Layer 7 of a small transformer language model trained on English Wikipedia (11 layers, counted from 0, width 96). Numbers have three digits each and are written without spaces.
A neuron's activation on a vector x is ReLU(weights . x), where the dot is the dot product.

Input weights of the MLP neurons that the questions are about. A number n stands for (n - 500) times 0.00096.
n5: 279659524402581487365568530362346536465447612546473331513606637710548451373539543673770720609529177522525619237621471450526434797332380577574352655556404372500620583395449544491572339565535345576439464648424471505521449406588400553428491556420484554395471406389459368630559369340744529666
n14: 459297524445458633552482517513316381579544512537488587510325200393474506496519517561704469434836653579380550508548540390423725452493577561391632448668563588528456609415514575425583638496635510687434390495286586650482682383325629610533455478683326486394560514476506525617428331325535424546
n35: 437442743419714531518504446606347496500609639651514472318299688404612570348658656533424469502392493376386627569477379398528563358512567532424560707581354678631726580653455513392445342624455415494518688625568269485382523336448679661528562445498662574568353490370322575645437403386539400466
n40: 327392272307537393469406604306434839458629446781469608443431422433666411512478428656441692337417475315484491404588558435573681356536611597339520558445413721668505592474575646675397497310583550339591503690402472585275665292502595508381535470478631396516590416460569274397585384490502432718
n51: 502635659501406491394453411932528629419490530483588694605672584466546798449357584479446337620438346441613454618409291441667493553709714315448528488658573414460528677476450670636422413270509444449424519473427528585489358432421578430336271599336558331480335490491534456686406430444588429716
n68: 361513318797420424441545527564536675261481527430531586551417641519389496426417597688573547417448475819466844567580847492563650782471643595473383324425564312463525563407282477481482286424576389613362330514635605522393533476472429456465437445500477456475656401650509646569381514498611303391
n77: 614500267701559380528458560616607388619638655642444577480639427388542618382390347608479545459623715327479561716325500397512481411445399593638667300645360429600488513550704581641342574282511528449534363534414369564391682498431310469595642438250486534389460459406513530579535493558491242231
n78: 474463383445642533628611596444470552333433646577233516369444472596452307580415587419422358340526411391346562497332494626406560450492444372440485482524685574368519460417498405507501670616509473493775652629623451463524542434376375436672650455557592688482594447438609428612429554647409716617
n80: 517643380450418469407465492524407492638441552422540484539558469419275564492408636390392546374566723485272585595430506576699584568676362492507670655415563533347706382305308605310429540602666481404509506522332293468552595597412527618434503393411500749556713324490419444710421435557398605409
n83: 517387439616300422492566429491407438450473709710431463668629548526360364570413642831637453710309197498610471665429500456562619517428544402386330544540418440525643608918392646542618515634729437785375403459482567476618533363666487215427382509654497650380581505328575405688333521653268534473
n86: 499479469420556537315519617439269692314408396540659612571521514492401520610485526445483659483471406344546459500757381373635440458262348433461570503619515441570411502324470150621554558667409609597269556664497660482441485534849339519443637665664371389233271585528388668590603556510524442471
n89: 706441495404405588548757704453492481530734331398509410347490611423472491431643514488588448465277507403636496557538560520237312541483589556431501479534396490408462487573419603257352587321698513486667564648699405597322477677502368679566356551483308351373542372618557498495360579373390394489
n92: 713693551353598371681402557353241483576596567490638440687477305408559485360441477555622312454234527755745519499493568698395661358491523314462594448589579471316713626221636339518405711462398454613740413399524453449542535282423455443440644364352342464414515389492529528484603563366520720454
n95: 386357406735404339576421477975540507423297466473350465576318446413481477457404516426459525463555439236670548471402600468430517438591586481470603440340496403650424556354556814526414465572598604589600241657737644519504565611434425642475470589464263593679469466638575607520419597548572402347
n111: 383602429618433542476691575758400524334620600261295544736479557473383593460638711677449575360476505349390494527344509414403547443505518479764598489552396534609678413658647368414685629493452600500371533343510572485427522444458406523369509683407569484353376596274504437383566476652494579473
n125: 415706466787518603348532722474611371524416495648374574405561530562593252394550517448426480607421396451561453369563640570429304408454515381486641302539568620454431757512563436465406553504295455523617328680349640524461500516468334457737598611303605530473419594255347512527357651259375439472
n129: 571425484686317444603763485418735575412650612682526348543336524341471816420506498600500278561414572485613363561530651314438404795403543425318615614515215548588482532277612345351472587337539476552463511401458482596484387607345484673409330435368736603455560511526515440534514492323476507388
n152: 660536558615584460536538512790585440474683658486489471592463312613522352387606785530661408567617560417623189325759438231630476580307543576367473516347459502426614542699508539896354388301513380302524261543276311570722375493626627402511603469337510692421323591326793557568542426515423479426
n153: 403385628335452192686573580590460311549647659606386560661673531438690638476560403585591391550550599480335395458271452363496423444539550552460435677531463421432406476518483599515568532434460394405494553487148433568529621458375556730499607405308439388476566465523569452522311517505542248492
n158: 461519549583355542311674475552505608678411497448634521494669748597465576376462525591487586466496572455659491429413572419514432330570501328624300598384439545732414786609457435405568380686531445389400416450283446533629318619650694353294572548357524448268336661546496583591500489376456526452
n160: 558517241367402903543500540512689291377527572321425597353515545554355245697451484465483439495503568515373617556445262403593624209670624586565338567371503553688607675383324389384430545425473377625550442478341513434515421460542534441516418426425651435461433498498429381495526549350631436831
n180: 462617392572505548509467507574398772466670358693324597386618725571468505446636352604505324631456430389408693560543599445577596400691775608504580376522424267391395494446451292538764575518598398667358510387436442357444294378348381550596561470407490691415639521255668592518559387479464421513
n181: 218594522343264476320544426604448604486383360384368554465497622639727332566344432676393618495471382530644552330380438523685291610536676498678448622527304635596525697471501535502547502397537356520553399391494560658323564514381439542344474492532484391414455721409463444602570558507497539497
n184: 475515483413550504575495577412634335562390433470459504465570286544522540395432563360404550455501490560657712444362468456393352388480478592761439689448487504448516467577446611359377650498480430489406461421568510451462433563462554608538555692608456646476470449547360496357550615543289359579
n191: 542458749677764501416656381291347474574448732531391552612567401368597420548520547562328448412593415711403718537352268267527561524582386467535375556542529521351448420546518684400483355350310573528450445506430393594626461485580360443371410688561529531443415685477433589424554260340560489402
n192: 444384511703546280221593582637603487504443777615642515321619501371618508469430529679611553586467643427473495503601450425604552339568802489686509469363309551728685578333393510338620386402658471578448562741403715609482515500374516494486594444457431538470242578397545435348545416513419488517
n217: 499408666449495322219300571535350633475549526350500516493487570535503773268636629222616671529638477414488724546349355358687452467802500556480395484559471176404659616497622365416566499478492556614427332242503415565632370538487620705578571328553289542417311643351397573620308468389557516491
n219: 556763338327439618540434593576570572495319537490471497524612538504502488647453546625578417541386372599833492691429401361385636471502471631469368479496354309570579424526550548544569576327409662389392619604562505396414405527368493652396515608353641398617551635800330497419559513289352617343
n227: 468450332615477472496390641548321521270576527716519500391491526511457415503583278491569593406501425474429448415760584681457624474561589582614477667398535513220612512417775326498431424534581582462482401663571363490313475563220505420514479570676466343472532353348345761502493499452582175531
n238: 547599591257550532303494686458590488623384316659613445502750525363744484334373740445452461609501467375668446745691398485303470582569685501349482483426467636268513600299554716486512534699486548557580439662415285307479540361503543667504408479335476179406626357424641606400498361628318535487
n241: 709565457456528531414482582520609510413659290642634385459340435528534514508401581462418427423420502537521404563607556493450505295490656663403517531499601514494518460283384346583496504469529442443596534508453591485457427473481560574409421722618289348484556606423378485393553218368367468564
n255: 473514356574605516683459741516467406621662441479399610473442352686445319321417351461450411802471518396376386523438637375507586456583430604419363448686355340463437508606507510603455352537504645503601349381783532641539445341415587506705285390489559553553670341513608520426702563245457351603

Each question shows a token from some text and the vector x that enters the MLP there. A number n stands for (n - 500) times 0.012.

"an": 542491530429362604577332270396631582518558488457503537438219512470528508534556566419597562399557510497412555453529610604481499425438533415733498386567610495447456309441731389531447437535641531553456616321373345487507515569695545388687341414460572472574772541675276358535503356636534373653
Which neuron fires most, and how strongly? n160, at about 1

" In": 377353428597663522528452304555563453462485513575554404477529581527732561559344504465399589498710421639416652415752410638713457351444516445474602440559482473518282534617583631534423459271568683476364621393514617300457438347415516466552451623556527604471416502534371304546452476662410494569
The neuron with the highest activation: n51

"w": 512449686478495595437564335370582400565544509618466541466379430577653505448483578328531638474437371540308471442618540543478421456446468546609537485527502366658467286615543486511379485424526387399455647645342549360387682521341582385860402749513612515582589548577329410390336549510686565465
Which two neurons fire most, strongest first? n125, n35

" f": 293550492489604576518457543420679420498553520382546428512430511481659446356517333537524518349554364626405550455619456663515521513547563666429527431531606401367449419608490596504506221480527586339608673449658541401539583499377544512677287564489403543585372426449551420396590765628586661310
The neuron with the highest activation: n255

"or": 483464599475485520472659507473450471526398528660555293535630418458488498640466541617459745548522572449257599520600508502546609511399584405563650295517692360538306433464521373558352621487457408377483453276518603323393486382429610289599507673392677373480481697644485543567378529564449590411
The three highest activations, in order: n86, n125, n77

" t": 243566567612677621462454540491625553416616528518599433424397506493561454269517450540512513422623298601367550528610372668448431428469335612486470491525547391361286640622560557469493403487588530428531517383534668397533538453345535497661292628462431487770476479592654425410560629758556519336
The neuron with the highest activation: n255

"t": 514414662658439535483492327357647453529480378621473580577394502592632542402693491442616492522439484509308582506459498515573321403486371472677337521480604444492403351568490505516643590250722484433471597456463375477448475432478597276798390421507514525690619665747422317427412543665524473513
The three highest activations, in order: n153, n184, n191

" on": 318420528564609465378385562606581449410458466508600546505486574437739601434437407716542572530698454584485490442713436727552369413319525538495455462555608468470301459543508566553522252401644483376669658315531581210395535434415573451543445640426499474717432466473523514516586541651415393473
The neuron with the highest activation: n227

" at": 379497369345707648459351426456617388426446491496575530514332495620684530467377393623457632493711481600383641423608431732586391513481469510531477619626494515562342520530507714522537334380734567407509556354493608314559403369338554494495405584342353559525431620502661520423484543662428479426
The neuron with the highest activation: n181

"im": 434484566342412674469469525427711450508605437492543534519411566475672517498730428563462437562697460517427502412586603570619503592472462481648484452531529320437179345643476385387604236685559328436566482278554620362559526580324541478391334578419627467503434584552607429467625605599392479540
Which two neurons fire most, strongest first? n180, n255

" M": 324499467404579407543469337520585425554509684573646456457405493399739561487662576520358557365572387500346517410649528407590550420366533446436614386640664404410513479626578554418526466429680457319516594425398693359512533528447559525577299694521401511550556488537357379387569545521368668631
The neuron with the highest activation: n40

"am": 459426568501371512452321467397632445558640297630668482420475540468528544453473484456339463479509350461450452405680545586626501525438541488464443238651604435701601428447600632444630429495729605373396684414508669248575585558388425473653283580460561543674381473457563456526488593735491441442
The neuron with the highest activation: n192

"ard": 306486615240493554423506508535635465566386549343326609665528464581580685563602566651400569564565497350404514543569385651505504518489624620489493324558483323456162329641533500513577374572620525553550522426488374245537477468528676468426502598414534309477552532593591382575399661569400492472
Which neuron fires most, and how strongly? n238, at about 2.4

"ir": 387418515459271465472443832568823400448519376414586465559484609564733611500544336591552455501649523550380493410498406693448536562468355504586585350600557426441318458566688475486454325467474442412527695439448518248481523552535679473497439545555478526405453438511551381529578693609360505426
The neuron with the highest activation: n153

"y": 415452547415349555458617291551674374595546416506512333606400422559532745507660477458464444375584622564379494484589554632430465651664406569503300560457530420324371341581770413585381344568458368482522394499472549347555564503447604388530394673467518446709496587549474436500531604693458481455
The neuron with the highest activation: n227

"o": 590520494635611696439493350340513473667492278411569545588393499459676566389664478299467549488543492681545454439478486481593450558370448412712503557571743370555378402473484303510435461392700494426507589393341524525585583498487547384603459536425550555582551547713237369466567311735424497458
The neuron with the highest activation: n184

"ay": 438612616505427681516387383539599422614561392429485445530373609481568738523660581488431561463531358483395562299663456624540447448508570436548482320446523455412278346645455583472479319608521273462488714364477479342525383539379628523596590572382473434564560651558629479599555671789375318463
The neuron with the highest activation: n180

" th": 416480553433595730430387606493486441452585451499759597408370653454572643431547387635312682389490431511456475418585311638649589470574428557407568510460678437446408355536458576545368244485683413335512650403477607411522526409371661451530412442535517393715427461551649579477422609578595497418
Which neuron fires most, and how strongly? n35, at about 1.9

"er": 689250470540419494571674278418580497575446524569595394502434398536477448518592481583410479396515526488470602342578449496551362461474436618686395518389484489538391480634709341612414415455631616582469470359519528234343501534610590261753382627501422387709667611733370476546515456429460558521
The neuron with the highest activation: n184

"ember": 408465490521391611443597517452589414530427535619490667447416632410611521629635404411327735461607417465490585469590372600680421390337386590364490373310586357472404280559565522543567357546661602513398581154490401398505465592516520490631684579486565499641569560581636398593611520484320512452
The neuron with the highest activation: n180

" N": 387514352513637576579401438572587427459584576643700398432368491479706606493554543504493520410675474407339592439672431385542615390429441533385522365622612424414463318611469589489522467344669628440424636305310675320556525464432545475545452692514373510508682428434528397468399736508451644482
Which neuron fires most, and how strongly? n14, at about 2.2

"h": 405473531424515397709456521438570374508645530518631502552358576475614447649501387470396629327505522681374566449614401696343498369465479494536580581443611441510484441451517526263477531451645544482506464406249769324538466377430565547423406536496481395723582601631595332424488457748650506421
The neuron with the highest activation: n153

" the": 450521456513488699452348676598664405493429533442636583580443597489582568509602473603459609432634525538425526436506344566584599465533421566398567408420512481553431436542570700502434165361667417341269697486431596305570552539435659514399376573525438499491534466510524424441508481696374663309
The neuron with the highest activation: n80

"m": 349442658377523511373388606487695444470569436435680401424544490502503465592723470471562311473476475551471564489705717567568491368490532380654445460721571405435343372574422372457524496492569398516541570491458432442518535440481758330647382689292583418830395622669458415473429550649372446501
Which two neurons fire most, strongest first? n241, n125

"ac": 380374629516642592469406318477588460616662437543552138537330520474398535471536507587561673478499286386489334413602423571548447436536441602556587339542497531496350485536403545571495520587499566675324527266656681380605616610397564402503573560403641578382448412692534400459426475749523453545
The three highest activations, in order: n83, n95, n111

" W": 295507507679623504326303294424626364476568344641579464443375519495729517523597556408406525478599337688456430522618313472523414511448509514482590348558646394438465497702521613537511492354669493464609692630401607463400554399395565325629436671518480569621501513521495351424497519708525580405
Which neuron fires most, and how strongly? n125, at about 1.4

"i": 624501656499504531385509451443634387372645542544544482649483536400616420555390476481381631464662579436593411409487604465465602559418480314558381309710550363470422443455563384385488462499790715526583617228494756549573461721361503525531441469543365357636439484561511418394429369701501479452
The neuron with the highest activation: n241

"d": 634482449349486537497648255298588550491567451486344528612493418686531629605625519389490459615673480460325471511680509530509450412477448521606515528511604366554235307736570434546411468374575492521432751345309451323411462422546577352654523490591517351687494529750324403581518520501498513602
Which two neurons fire most, strongest first? n160, n153

"c": 337397647579664447315394731390669455571522560537581330599386477411460570475442369614529440368545365537509420463577339633463490638490481594536646410520600345337504363521541552467561567550693303466289522325487448437647513446529477456639511387503669356598747535610538473587448444722467497583
The neuron with the highest activation: n238

"a": 388660485544636705475565488455583521673475455496556420530264479629549643430478465454439447309576560541575428570611456639480528612409554586659639569531691352548298432577632399364388339463540479352439652437369503320566591613447567352554425557479654398588491397566514366490516465635260338464
The neuron with the highest activation: n184

"el": 661258566495598404532371519569625430633367499632555513482561415410659574429586471666355728416360599357436564431624433656563575526511508681474382394458430420394431209608437510544429457536744634599339516448497542263462414523471541489517464645500621410417570486557610443469333629559507527387
The neuron with the highest activation: n238

"e": 442576454560525464493660396339547297537512406586468568549303318633622539381530494558360516476614476445323529432600483570550565418342637613582403635620507296655491418571545409535541382428548478389370761501434552330445540549417582316909429551649582320653630568582366385468502531534455523508
The neuron with the highest activation: n255

" ": 383430403519665551413578437578544393391585576459674530523331486478512554305599485564456627337570589430503326522649534747506573434457457535492603397469700350402394480482455640434559481399696582364543549366566580413637499495313627419447281699547518569479519538535362571378466569763360531408
The neuron with the highest activation: n227

"f": 465432623498604634579297583632709472592337541622482380364395530433607531364571403518410605567538352452311501361581531652511556432383341619633535378558499394561424397651356739477543534415596481594362682413556576379628570390398321396537503427509477402619561671645486337435472647448618507451
The neuron with the highest activation: n95

" S": 375419428452543587575428529525494433358554650483695415407267463419634558475571549412404568395656427463360500506693398439610552378514390481544452477496618419312459447614538527488439460348631601530533663313482729385531554505392601504430444600474644541427615471486611427371520649520357846602
Which neuron fires most, and how strongly? n78, at about 1.9

" it": 466488392477549556607451337451595372403591585450679588506357684466511601443685453545314676568566534552379378371531436595599626503424483586523430360463570441435321203542434486452573310531394346563525692363519662279601461587451770538464313573502477407580627571551563521430667598548503502390
Which neuron fires most, and how strongly? n68, at about 0.85

"ed": 608625543445500680517462314366752530560614464566490492398485416656470602542500501630418553530553599575402459538641313695567377543541376510500509241668564408565470391637529590544295491380701369484448644238170385431415444560425580416602445463406514501534494614446454457441546556539541631459
The three highest activations, in order: n77, n152, n160

"3": 555520473247470706372657445412595403452529602609541503437416409505532410482565512634303563463588513525473517414582381424474391641365542539611421397438514466468548412495489508491580335259482647563409503250602482449533484431432577655764543379578646341718695449734482608365748519520518556405
The neuron with the highest activation: n219

" D": 309570479523721711551514278420621424403596743544666496468540540432552523407555486528445548360519495461333364443513395476555567378366436488396561553645664394457346571597480521392517395474597741340571564512344592415566694416498693486537389520408537601450389439558483321373588667550413571611
The neuron with the highest activation: n40

"al": 541552599671345427341472316339566470644549446692538350570472535449610621460500439636425582505620473543484497259766536449434483392470659405496412322645572457479533469542409488643481457535711521325407643435604483270374587406387414495653323465499600575520353625559499429584472648762443465526
Which neuron fires most, and how strongly? n83, at about 1.4